Layer 5 of a small transformer language model trained on English Wikipedia (13 layers, counted from 0, width 64).
A neuron's activation on a vector x is GELU(weights . x + bias), where the dot is the dot product.

Input weights of the MLP neurons that the questions are about. A number n stands for n times 0.008.
n5 (bias -0.051): -2 9 25 -26 -81 8 -25 -10 -37 19 5 2 57 -27 -3 3 42 -21 9 -69 10 26 -18 -8 -14 -54 -33 -17 20 -18 -2 8 -9 30 -6 26 1 -13 -19 -2 3 2 -1 -2 15 -19 15 79 16 39 25 30 19 -5 -6 -14 8 -9 -38 38 -43 34 -28 -21
n10 (bias -0.055): 5 -41 69 -7 -19 -34 -35 -7 29 12 -29 -18 20 18 21 -49 43 18 -14 -15 -3 -20 2 5 -15 27 64 -24 -18 -10 -22 -18 34 39 -28 11 67 0 12 11 28 -35 -41 -30 51 -22 -5 37 -7 42 -26 9 -13 11 28 -4 -6 50 -69 -38 1 -8 -8 59
n13 (bias -0.053): 28 31 7 -7 -17 -14 24 -16 -26 58 7 7 6 10 -9 7 -14 10 -11 -10 8 -13 4 -9 -1 22 22 -8 -4 -5 -5 -21 10 -41 -37 -16 60 3 -39 -68 17 34 -49 -38 -13 -66 1 60 -8 8 -16 6 -16 4 13 -30 -23 66 8 57 11 5 -2 1
n24 (bias -0.057): -52 -30 9 -7 -30 26 -11 -28 20 4 -16 34 36 21 18 -20 8 -7 20 -30 -1 38 -26 21 23 -1 -5 -9 -21 -18 3 7 -5 51 22 39 -30 -19 -22 -10 -24 -3 53 5 -3 -19 -7 40 -14 26 -5 -1 -19 -21 19 10 23 -6 0 -15 -52 5 5 -12
n39 (bias -0.110): -36 1 -4 -27 -5 13 16 -41 35 7 -14 19 16 -18 -3 19 9 40 24 -18 10 42 -35 11 -28 -20 -2 -29 0 8 -14 -21 -6 20 6 -19 -4 23 7 -19 10 7 -28 19 4 17 2 51 6 -12 -9 12 -11 -9 -17 -52 -3 6 1 -44 -7 13 -7 16
n41 (bias -0.062): 23 -1 8 -52 22 40 6 -9 49 -16 -17 23 26 -15 27 -2 22 9 -4 9 -8 13 1 13 24 8 24 -11 -33 17 -6 5 -2 28 -57 -2 58 -64 28 6 3 -42 37 -60 0 29 21 -27 -26 -2 10 -14 -6 18 -34 -2 -35 -18 4 -12 4 -6 -9 -27
n44 (bias -0.080): 19 -37 20 -6 -8 6 26 -18 -17 22 11 3 -8 15 48 17 48 20 -8 -49 12 -11 2 -10 1 23 -1 -80 -55 -55 -22 -33 -4 33 -14 2 9 -34 40 20 -12 14 33 -36 1 39 29 -3 5 34 -15 -1 0 13 16 -52 -23 63 -41 -15 -15 -4 17 3
n57 (bias -0.086): 6 9 2 -30 23 -33 29 -22 31 -29 11 22 -34 25 -13 -58 10 -3 25 -24 0 38 18 22 -16 -9 31 2 -43 -9 -6 -55 17 34 1 -74 5 2 -7 11 2 -10 15 -18 -26 -45 12 -5 -6 6 29 57 -36 9 -1 -28 -10 45 -50 -33 -32 -9 -27 -11
n62 (bias -0.095): 49 12 5 -23 28 15 -7 -7 26 14 21 52 -24 1 -18 -22 8 25 1 -4 -2 24 15 32 -51 7 33 -21 -32 9 -21 -33 49 -4 -2 -43 10 -12 22 -3 30 5 -24 -30 11 -14 11 -3 -63 16 31 18 -14 -27 16 -36 -81 -4 -25 -15 7 -20 -11 8
n75 (bias -0.058): 20 4 46 -45 13 17 2 11 -19 -31 23 25 19 -9 -36 -43 -15 -9 31 -10 11 5 3 -18 -5 -54 21 -1 2 -33 10 12 42 -5 -4 0 60 -12 -63 -23 -11 17 17 25 8 -15 -3 37 -59 16 56 -14 -23 -11 -10 22 -12 -17 5 32 -29 15 -4 -4
n79 (bias -0.046): 19 -8 -4 -17 -11 26 -2 6 9 -1 34 64 6 7 33 -1 -8 -6 32 15 7 11 6 17 8 -2 19 -19 -18 -4 -33 -54 13 -23 10 -15 64 14 -19 -21 20 5 -3 12 14 22 7 -8 20 0 20 -14 -15 -45 3 -4 -16 32 20 -31 3 10 -3 -39
n95 (bias -0.070): -21 -13 73 6 -31 16 34 -10 7 47 -1 42 -53 28 -6 1 -1 -19 -20 1 19 0 -15 29 -52 -21 19 -25 -7 2 0 -21 -18 18 14 9 -2 20 -29 26 1 14 15 26 9 45 -13 37 -32 13 7 -4 -3 0 3 -51 33 37 -39 -62 -33 -2 6 -10
n100 (bias -0.070): 12 -14 17 -18 35 60 9 -25 21 16 -33 -5 -33 31 5 21 -21 28 16 -2 10 48 -59 21 12 34 13 -45 -28 -9 -14 -48 24 7 -14 -19 -33 5 -28 14 -26 -3 -21 -20 -1 2 23 -9 -58 48 37 25 -42 6 3 -64 -7 56 -32 -26 -6 34 -9 18
n111 (bias -0.091): -30 30 46 -10 22 -52 47 6 25 -46 -14 6 3 -3 -9 -16 0 -16 56 -10 24 42 -60 33 24 1 40 -16 -3 -3 6 -37 52 8 13 -50 -14 34 -18 -10 -38 -1 0 1 -31 -12 14 -5 -51 38 12 6 -41 -18 -21 -15 -6 38 0 -52 -26 17 -9 12
n134 (bias -0.074): -57 -26 -16 -31 -5 20 8 -7 0 -17 -22 24 12 29 34 -46 2 20 -12 -12 18 36 0 13 11 15 32 -21 -2 -34 -3 -29 14 21 -50 -16 10 7 -22 4 -24 14 -28 19 29 12 18 -5 0 -19 33 -9 21 0 -10 4 -31 -12 -3 38 23 18 9 -2
n161 (bias -0.021): -23 -23 19 -20 8 12 30 -32 27 -5 -23 20 57 16 37 -49 45 -19 -7 -15 12 10 3 51 1 16 -4 25 -16 -30 -3 1 -21 67 -12 13 9 -4 -39 -19 -44 -8 27 -14 -10 -8 -20 -5 -27 7 11 -11 -17 -22 38 -12 -10 15 -9 -18 9 9 13 -6
n169 (bias -0.061): -11 -20 1 -19 -22 31 32 -26 20 -22 -1 42 -28 22 -22 -7 0 2 9 -17 -3 40 -3 7 -20 -8 44 3 -21 3 -11 -21 -19 -13 5 18 -14 -1 -8 21 10 23 -8 30 -9 -11 13 17 -6 -8 44 14 -18 7 9 -46 -19 46 -27 19 -6 16 -41 -55
n183 (bias -0.045): -33 5 -1 14 -18 20 23 -56 4 20 -38 -34 42 -35 9 -4 -39 -43 45 -11 21 13 -20 39 45 3 36 -29 -37 2 -45 5 38 -8 3 -10 4 -13 -49 -54 -27 -5 -40 -41 25 29 13 14 -17 38 9 30 27 -52 -23 -13 8 26 16 19 -11 51 10 -33
n189 (bias -0.045): -34 18 -4 -1 44 -23 -42 -16 7 86 -8 49 -8 38 -38 13 21 -10 13 -23 30 30 14 -8 -8 -16 33 20 -16 -22 -15 -4 9 -9 -26 -29 -24 -19 -20 -8 -52 13 -14 -17 12 -18 20 -14 -44 35 -9 28 20 16 16 -14 -34 -52 1 45 -47 -12 -15 30
n190 (bias -0.056): 15 -49 24 -31 -34 15 -2 -14 44 -15 -10 19 16 -7 27 11 47 -13 -28 -18 -22 -16 -11 -19 -24 44 -8 29 -22 -43 31 -59 -12 37 -46 26 9 -9 -48 -39 10 64 -28 -41 49 -5 4 12 -27 -4 2 38 -4 8 38 -8 6 68 -27 -27 -56 21 -47 3
n196 (bias -0.034): 13 13 27 12 13 0 37 13 6 -19 -2 20 10 19 -4 2 8 6 1 27 16 -13 42 -8 33 -40 19 -37 21 11 -46 -2 5 -19 26 -45 -5 -34 -17 10 -59 -19 17 10 0 -2 3 -13 -19 13 0 0 11 -28 2 -64 5 -2 0 -58 -16 9 -4 -2
n197 (bias -0.059): 32 12 -25 2 2 -7 -16 -13 7 18 51 45 37 -1 23 -6 30 7 -5 -13 44 56 -31 20 -23 -9 33 -18 -49 -14 -41 -36 11 9 -17 -14 -24 -44 40 9 14 44 19 6 -10 -37 16 6 9 22 -15 -27 -39 21 12 35 23 -24 7 9 23 -21 -27 -10
n198 (bias -0.033): -20 17 33 -19 -20 -40 9 -6 5 28 -13 15 3 1 -24 -31 1 34 3 38 90 -39 37 -36 29 -4 -14 -12 18 -6 -31 -36 -7 -12 19 -59 51 -8 -63 -25 -3 -34 32 16 11 22 21 -12 -13 -12 -3 8 20 1 -6 12 10 38 -15 -1 25 -1 5 28
n201 (bias -0.067): 10 -11 7 -23 9 31 33 -16 -19 32 -11 -41 24 -6 -7 35 -8 28 47 -6 -19 38 -7 -26 -9 5 16 -33 -15 -2 -13 -33 32 -12 11 -26 -20 -19 -26 -2 -15 4 4 -17 -4 17 17 -6 -8 -7 26 19 -8 10 36 -37 2 23 -19 -15 -53 8 -6 15
n202 (bias -0.049): 9 0 28 36 18 -41 -19 -1 -20 29 -1 19 8 0 -13 10 32 17 -8 0 1 33 -12 -5 -8 -3 -11 6 -19 -10 -5 -34 -21 0 -12 -37 -22 10 18 16 -1 -31 8 -49 -1 -38 14 19 -5 46 -36 10 17 -3 28 19 -25 10 -84 15 -14 -15 -30 54
n210 (bias -0.045): -59 -9 8 28 32 31 -5 11 -4 -34 1 34 -15 14 -17 -10 -16 -3 1 -52 36 51 -72 -17 -7 -22 10 -26 5 17 -7 1 -18 19 -10 -4 5 7 -17 -47 -21 -18 -3 32 20 18 26 -9 14 1 30 5 14 10 22 -18 -24 -56 29 17 7 11 -65 70
n222 (bias -0.082): -46 -46 19 10 9 -47 4 -25 1 -1 -2 37 -36 66 -3 -30 -14 -11 -29 -78 20 5 11 32 -15 22 79 -18 29 -27 0 -13 2 -1 -8 -6 16 19 -2 16 -29 -29 -55 -16 53 11 18 24 -38 -12 -33 -12 -7 25 26 -16 -30 18 -19 4 48 16 10 -21
n233 (bias -0.060): 45 3 9 -4 -10 34 58 -10 4 -29 -46 -28 34 -27 -4 -31 16 8 71 -38 -32 -11 -30 -23 45 14 -4 1 -4 -11 -12 -5 35 1 8 -1 32 -41 5 -46 -38 -17 -12 -9 9 -19 5 20 -5 -25 54 12 -17 -40 -4 -57 -6 14 9 22 18 62 -7 0
n239 (bias -0.064): 25 -42 10 -26 -18 -16 16 15 32 -48 -25 -11 -66 46 48 -45 19 0 -26 18 5 -17 28 16 -36 14 64 3 5 0 -47 -19 53 2 -8 -21 10 -15 44 -46 17 42 28 -24 -24 8 23 10 -43 -20 0 18 -17 -19 -20 21 -24 -14 10 -23 11 11 9 -14
n246 (bias -0.079): -81 -4 0 33 -31 38 14 -24 50 3 -18 8 27 80 12 -29 2 2 20 -28 -12 17 -23 -3 30 -25 -1 -22 -4 20 5 20 2 63 25 36 -4 23 -47 -94 -9 -40 3 11 39 -1 10 45 24 28 -33 13 1 0 -2 -60 -25 3 -48 20 -3 -14 -39 11
n253 (bias -0.084): 11 -15 13 -34 45 15 15 -31 14 -30 9 21 31 4 6 -66 19 11 8 -2 7 6 22 10 -19 -5 -10 -5 -13 -11 -19 -25 21 10 -20 -56 29 29 -41 -4 24 19 -10 -9 4 -3 0 21 13 -4 -4 46 -34 -4 25 -14 -84 -29 -49 0 -9 18 -69 38
n255 (bias -0.058): -22 -1 15 -12 -14 22 2 -34 24 -26 -26 11 27 -21 -36 -16 -14 40 10 -35 35 -9 19 27 11 4 60 5 12 -47 -3 -8 16 18 -3 -20 8 13 -13 -23 31 -16 -31 15 15 24 -12 21 -34 -11 17 -8 -26 4 -11 30 -39 -6 4 23 21 47 -1 -4

Each question shows a token from some text and the vector x that enters the MLP there. A number n stands for n times 0.064.

" D": 4 4 -30 -23 6 0 2 -6 -10 4 -3 -1 18 -14 1 5 5 10 -12 12 -9 13 14 -9 -4 14 -17 -3 -8 -1 12 -7 2 -12 10 6 0 5 -1 30 -2 14 -13 -17 -5 -4 -32 -21 -15 2 -6 -25 13 44 31 13 4 -8 3 18 -1 -18 12 6
Which two neurons fire most, strongest first? n197, n201

" ": -2 11 -31 -34 -4 -7 5 6 -2 3 2 -9 7 -2 0 5 -2 1 0 18 -19 14 4 -21 -4 10 -15 -13 11 19 20 -9 3 -14 17 -9 -9 20 4 22 12 9 -11 -4 2 -12 -43 6 1 -7 0 -2 32 31 15 4 4 -10 -5 -4 -4 -9 -2 17
Which neuron fires most, and how strongly? n201, at about 1.1

" |": 0 13 -25 -26 29 -7 0 0 5 7 2 -3 2 -2 -3 1 0 1 -2 2 -14 18 2 7 -7 9 -14 -8 8 4 13 -9 5 -11 15 -6 -17 20 -1 17 -19 7 -13 -1 -6 -8 -72 0 9 3 2 1 19 11 11 7 1 -5 -8 1 -6 -7 10 11
The neuron with the highest activation: n189

"|": -3 6 -13 -26 25 -5 1 3 4 -1 -10 5 19 -12 5 7 5 -10 0 13 10 3 8 6 -2 14 4 -14 -4 23 5 1 6 -14 11 -8 -22 6 -4 19 8 -3 -6 -6 -8 1 -76 1 11 -9 -12 1 28 3 -1 11 -6 -16 -4 11 2 1 14 10
The neuron with the highest activation: n253

" W": -9 9 -23 -24 13 6 -5 9 4 7 -8 3 13 -9 -3 4 0 1 -14 13 -14 9 8 -9 -17 6 -15 -8 2 -1 4 -5 1 -7 11 11 12 7 -12 22 -13 23 -9 -6 -6 6 -41 -16 -14 -1 -10 -22 16 40 25 22 -6 -15 4 14 -2 -20 10 3
The neuron with the highest activation: n189

"ión": -7 8 -17 -27 5 16 7 -6 11 13 -5 -17 -2 -15 5 -1 1 10 13 9 -4 14 -6 2 11 14 -6 -16 12 12 8 -21 4 -13 15 6 -9 35 -11 12 -23 0 2 -3 2 4 -50 -22 -5 10 5 -26 39 0 -3 -2 0 5 -1 -3 -6 4 8 2
Which neuron fires most, and how strongly? n100, at about 2.2

".": 3 12 -9 -17 -8 -8 4 24 10 -8 -10 0 -9 7 8 -6 -11 -6 -2 14 -11 -1 -3 4 -6 11 -2 2 6 16 10 1 0 -10 6 -2 -9 33 -7 19 -6 19 0 2 6 -5 -85 -3 7 -13 -2 -5 17 3 -4 18 -3 8 -5 -4 -1 -8 28 3
Which neuron fires most, and how strongly? n95, at about 0.44

" of": 14 8 -20 -26 -1 -1 3 0 3 -2 -5 0 -9 -3 -2 6 1 -15 -4 13 -6 4 -3 9 -6 17 -11 -14 8 12 10 -15 -8 -13 7 10 6 15 1 5 12 9 -14 -3 -3 -11 -92 8 13 2 6 -2 8 7 0 5 8 17 -6 16 9 7 14 -3
The neuron with the highest activation: n13

" Tr": -4 7 -14 -19 -9 2 11 -3 2 -11 -1 1 -4 0 23 -13 23 -2 -1 1 -30 4 -12 -6 1 25 -9 -9 -4 13 -2 2 0 -8 2 0 -11 27 27 36 -18 5 -4 -20 -2 0 -20 -51 2 13 -2 -14 43 43 4 -2 -1 1 5 -4 3 -15 -2 5
The three highest activations, in order: n44, n41, n134

" Prime": -3 11 -30 -19 -2 -2 15 1 10 -14 -9 -23 28 -19 17 -16 27 18 4 2 -15 1 8 1 3 14 -23 -13 -1 12 5 -1 -5 -7 13 10 -22 15 -4 -3 -10 0 8 -11 -7 12 -53 -20 12 -3 7 -13 42 9 -1 11 7 -20 -13 16 -2 1 24 12
The neuron with the highest activation: n161

" York": 9 7 -21 -14 11 4 5 8 -5 -10 5 0 -5 -7 4 10 1 -1 -1 17 -6 -4 6 -7 -6 5 -23 -30 18 12 -6 -11 -5 -7 20 11 20 13 -13 21 -8 9 5 -13 -15 2 -64 -20 4 1 -5 -18 57 -2 1 -8 17 10 -1 -8 4 -3 10 1
Which neuron fires most, and how strongly? n196, at about 1.7

" imp": -29 10 -32 -24 -12 7 6 -7 4 0 -5 -1 19 3 0 7 22 1 -6 2 -13 24 -11 9 -2 11 -1 2 -3 -2 5 -17 -12 -10 2 9 -28 36 14 19 -8 9 4 -12 -3 5 -49 -16 17 15 -4 -10 48 16 0 10 0 6 -18 4 -7 -7 10 3
Which neuron fires most, and how strongly? n202, at about 1.8

" \"": -23 -6 -4 -13 0 -4 0 3 5 7 -15 5 -8 -3 -4 -16 22 -12 -8 6 -27 14 12 5 8 23 10 -4 0 14 33 4 -11 -13 9 8 -13 22 13 26 7 -7 -20 -4 6 5 -75 6 -1 -5 0 -10 13 8 9 2 2 -6 -9 3 5 -14 16 3
The three highest activations, in order: n222, n10, n95

" |\n": -1 14 -19 -18 17 -7 9 28 7 1 -8 -8 3 -8 -11 7 -8 -27 -3 7 -14 7 3 5 4 25 -1 0 14 14 19 1 -8 -11 13 -7 -15 19 -1 21 -3 2 -16 -3 -5 -10 -67 4 -12 1 -1 -2 21 -6 9 8 2 -14 0 -2 12 11 6 -16
The neuron with the highest activation: n111

" Argent": 11 23 -17 -23 -1 24 12 2 -1 -5 0 -4 11 -34 0 10 -7 -6 0 4 -15 5 -14 -7 -4 16 -13 11 5 31 13 12 2 -2 14 7 -15 1 0 -1 11 23 -20 -11 -9 16 -59 -27 0 2 8 -18 12 3 8 0 0 -10 8 12 1 -2 -12 7
The neuron with the highest activation: n233

" viol": -31 13 -28 -11 -7 18 11 5 3 -3 5 0 -17 -7 5 7 6 -33 3 -2 -18 3 -24 -9 1 18 -29 2 18 44 16 6 -12 -7 10 7 -14 17 18 7 -11 6 -10 -7 2 5 -46 -14 14 18 14 -15 50 10 2 -12 -5 -3 5 0 7 -13 -10 9
The neuron with the highest activation: n210

" Pos": -21 19 -11 -29 1 2 6 -14 10 -2 -8 8 3 -7 -9 -11 14 1 -21 -1 -20 20 13 2 3 11 7 8 -1 10 0 -8 3 -13 3 2 -9 12 -1 6 -15 8 -23 -6 3 17 -44 -12 -10 4 -7 -16 52 23 12 29 -7 -18 0 19 13 -7 29 -9
The neuron with the highest activation: n134

" A": -2 7 -15 -30 -3 -1 2 -4 8 4 -10 6 6 1 -1 -12 2 -1 -1 13 -14 7 9 3 3 5 13 -11 2 0 -7 -3 4 -9 10 8 15 23 7 28 6 -3 -15 -12 -5 -2 -66 -10 -3 3 -7 -23 18 29 10 15 -5 12 -13 -6 3 -8 32 3
The neuron with the highest activation: n10

" v": -24 17 -17 -23 -8 -8 15 1 9 -10 -1 0 -4 -3 -1 -6 -4 -5 -25 2 0 14 -11 -6 1 6 -3 12 7 21 16 0 -18 -3 5 9 -12 13 0 31 4 14 -16 2 -9 0 -44 -13 14 5 7 -20 19 44 13 -5 5 -12 -2 25 4 -20 -14 13
The neuron with the highest activation: n210

" United": 16 15 -8 -24 1 1 32 3 -2 5 -5 -12 2 -18 6 -11 2 -4 5 13 -36 -6 9 -6 8 8 -6 1 16 7 1 -10 -6 -17 10 12 6 17 -10 13 -17 17 6 -11 -9 -3 -68 -11 -5 2 15 -6 37 1 1 0 13 -1 -10 -1 -4 1 10 -3
Which neuron fires most, and how strongly? n233, at about 1.7

" Alberta": 0 12 -23 -27 8 1 17 11 1 -1 -5 -9 0 -4 7 -7 -8 8 2 14 -23 3 4 0 7 2 3 -19 15 15 -3 -15 4 -12 17 10 5 27 -14 15 -20 11 2 0 -7 7 -63 -12 -4 3 2 -20 34 3 -2 -10 9 -3 -5 2 -10 5 21 1
Which neuron fires most, and how strongly? n196, at about 1.5

"===": 4 -1 -21 -28 12 -4 2 3 2 -6 -18 -16 5 -1 -18 -3 7 16 -16 17 -26 16 -2 13 6 18 8 -11 13 3 15 -17 -8 -17 11 5 -8 26 -10 8 -14 -2 -11 -11 4 9 -53 7 24 -7 0 2 36 0 5 33 -3 -5 -13 3 8 -1 6 -1
The neuron with the highest activation: n134

" government": 0 11 -19 -25 -4 -4 5 11 5 -21 6 -7 12 2 16 -21 9 -11 -5 12 -13 -2 5 2 4 9 -13 -7 18 14 2 -4 -11 -8 19 14 -7 21 0 11 -4 2 12 3 -2 -3 -71 5 -2 6 13 -18 26 3 1 4 8 -18 -13 -2 -8 -7 15 3
Which neuron fires most, and how strongly? n161, at about 1.2

" act": -25 10 -37 -28 -11 3 11 3 12 -14 0 -16 1 -6 11 -10 10 6 -5 4 0 11 0 5 1 2 4 -3 -1 27 24 5 -5 -6 18 17 -28 18 2 6 0 5 3 3 -12 1 -56 3 -10 2 7 -16 30 10 5 -3 -4 -21 -4 17 -5 -8 6 12
Which neuron fires most, and how strongly? n246, at about 1

"t": 7 13 -20 -28 -7 -1 3 -3 10 -2 6 -8 -12 3 3 2 7 -5 6 6 1 10 -10 2 -6 8 2 4 12 19 13 -5 10 -17 10 13 -9 31 -3 14 -1 6 13 -7 -12 -3 -52 -15 -6 -2 0 -37 26 7 3 12 -3 16 -8 3 -6 -11 3 15
The neuron with the highest activation: n111

")": -6 16 -6 -26 12 -4 6 7 9 -8 2 -7 -17 -4 2 -11 -6 3 5 9 -19 11 -8 -2 8 9 18 -10 14 14 24 -9 -2 -7 14 0 -4 40 -3 21 -4 5 -7 -1 -3 -1 -66 1 -5 -6 4 -22 15 2 6 4 6 -18 -2 0 -5 4 -4 5
The neuron with the highest activation: n111

"5": 14 9 -30 -23 8 -1 2 3 -8 4 2 -3 -13 -5 -13 3 -4 3 -1 13 9 1 15 -3 -13 11 -16 -12 10 10 16 -15 7 -19 19 -2 -11 30 5 20 5 1 -2 -9 2 -11 -49 12 11 2 -2 -29 26 9 19 -4 -3 -12 -10 14 -3 4 23 3
The three highest activations, in order: n202, n13, n62

" Florida": 7 9 -11 -15 7 3 12 13 -3 -3 -1 -3 6 0 9 0 -15 -11 -1 17 -14 -15 14 -2 3 8 -10 -13 16 7 0 -10 -4 -10 18 11 11 20 -14 24 -13 11 4 -6 -11 4 -78 -13 0 2 -7 -15 33 -1 2 -13 14 12 -2 -9 -9 0 14 0
Which neuron fires most, and how strongly? n196, at about 2

"1": 22 11 -27 -15 10 -1 15 -6 -9 1 7 7 -12 -12 -8 5 10 8 -1 0 -2 -16 23 -4 -7 4 2 17 5 29 10 1 4 -19 5 -3 -5 20 6 7 16 3 -8 -6 -4 -4 -60 6 -1 -8 -4 -28 34 5 14 8 -28 -16 -3 16 6 0 27 -7
Which two neurons fire most, strongest first? n62, n13

",": -2 10 -32 -33 -2 -12 4 9 5 6 11 -20 -8 2 6 9 -1 5 0 17 0 11 -3 8 -2 11 -2 -26 2 2 15 -11 5 -7 10 8 -6 36 2 20 -6 -3 -19 3 6 -4 -71 4 0 -3 -3 -1 14 6 2 7 -5 -8 -5 7 -9 9 5 1
The neuron with the highest activation: n39

" re": -28 1 -49 -20 -12 5 16 -3 24 -4 -5 1 29 -10 -5 -12 3 5 -1 -5 -22 18 -3 -1 -7 20 -11 20 -16 6 8 6 -3 -5 12 11 -21 22 20 18 6 6 12 -7 1 -2 -49 1 3 -7 -9 -15 45 11 8 4 17 -8 -5 -5 2 -7 3 -6
The three highest activations, in order: n24, n161, n39

"n": 15 17 -18 -20 7 -1 3 -7 4 -1 14 7 -4 -7 13 -2 0 -13 4 2 12 8 -4 -1 -10 10 -12 -7 -2 20 1 8 -1 -12 8 4 -14 18 0 17 4 12 -8 -9 -8 8 -47 -21 3 8 -3 -41 26 17 2 20 -21 -10 4 18 7 -13 1 11
The neuron with the highest activation: n197

"ference": -7 3 -17 -19 -1 14 -2 6 4 -2 0 -2 8 -10 -7 2 7 6 -2 6 -25 -9 0 5 13 -2 -15 -4 22 12 4 -6 -12 -10 20 11 -10 19 -6 1 0 5 11 2 -1 5 -81 11 15 3 4 -18 26 2 9 11 -4 -10 -3 5 6 -11 -14 15
The neuron with the highest activation: n246

" small": 6 -2 -19 -20 -7 11 4 -9 -11 -2 -1 -3 21 -6 5 4 16 3 -6 -2 -14 12 4 2 0 -2 -24 -10 14 14 3 0 -8 -7 9 11 -5 18 -3 22 2 4 0 -8 2 -7 -84 1 6 1 8 -18 34 12 6 6 6 5 -12 14 0 1 28 -7
The three highest activations, in order: n5, n161, n24

"ist": -2 11 -18 -29 -7 0 6 -3 16 -9 -2 -8 -3 4 10 3 17 6 -6 10 -16 19 -12 3 8 14 -14 -12 15 14 11 -19 7 -8 13 7 -14 24 -14 4 -20 1 4 6 0 -4 -52 -6 6 -2 10 -32 24 5 4 -8 2 24 -3 3 1 -4 6 10
The neuron with the highest activation: n100

" In": -4 14 -25 -27 -1 -8 1 -8 18 -11 -9 1 3 -3 -7 -12 8 2 8 16 -8 9 13 4 3 32 -7 -2 -2 -10 8 -8 2 -18 8 8 -7 14 20 -1 27 0 -9 -10 -13 -3 -63 -3 -4 5 8 -12 46 6 -6 19 15 -6 -9 8 5 3 1 -11
Which two neurons fire most, strongest first? n255, n134

" sc": -19 10 -45 -24 -15 10 -3 12 6 -21 -6 14 21 -7 -2 1 -3 -1 -17 1 -19 8 -24 -1 -9 21 -15 31 6 13 4 3 -2 -18 11 9 -20 9 46 13 4 13 -7 -11 9 6 -33 1 2 5 1 -15 23 22 15 -2 -12 -2 5 16 -10 -13 4 9
The neuron with the highest activation: n197

" Calgary": -2 8 -22 -18 8 0 11 11 1 1 -3 -6 0 -7 7 -6 -9 3 5 11 -13 -10 12 -2 5 6 -7 -11 16 7 -8 -8 -4 -15 17 9 9 21 -2 15 -11 13 8 0 -14 13 -77 -16 0 -2 -5 -22 36 -2 2 -2 11 9 -3 -1 -6 -1 23 9
The neuron with the highest activation: n196

" River": 27 7 -4 -20 9 17 7 0 -9 -3 5 4 18 -28 5 7 6 -11 6 7 -15 -3 -9 -4 -8 8 -6 -4 9 9 8 11 3 -10 9 9 9 -2 -8 2 13 14 -13 -1 -8 11 -77 -6 -7 0 8 -29 8 0 2 11 -2 -4 3 9 3 2 19 -6
The three highest activations, in order: n75, n233, n79

"au": 3 5 -30 -24 6 9 12 1 13 -3 0 -4 -2 -4 -3 -4 1 13 15 9 -6 13 2 -2 4 16 -6 -5 4 9 4 -11 2 -20 16 11 -1 30 -11 15 -6 5 16 -6 -10 2 -48 -20 -1 4 4 -34 29 -2 0 13 -6 7 -11 -18 -5 -1 15 -2
Which neuron fires most, and how strongly? n79, at about 1.1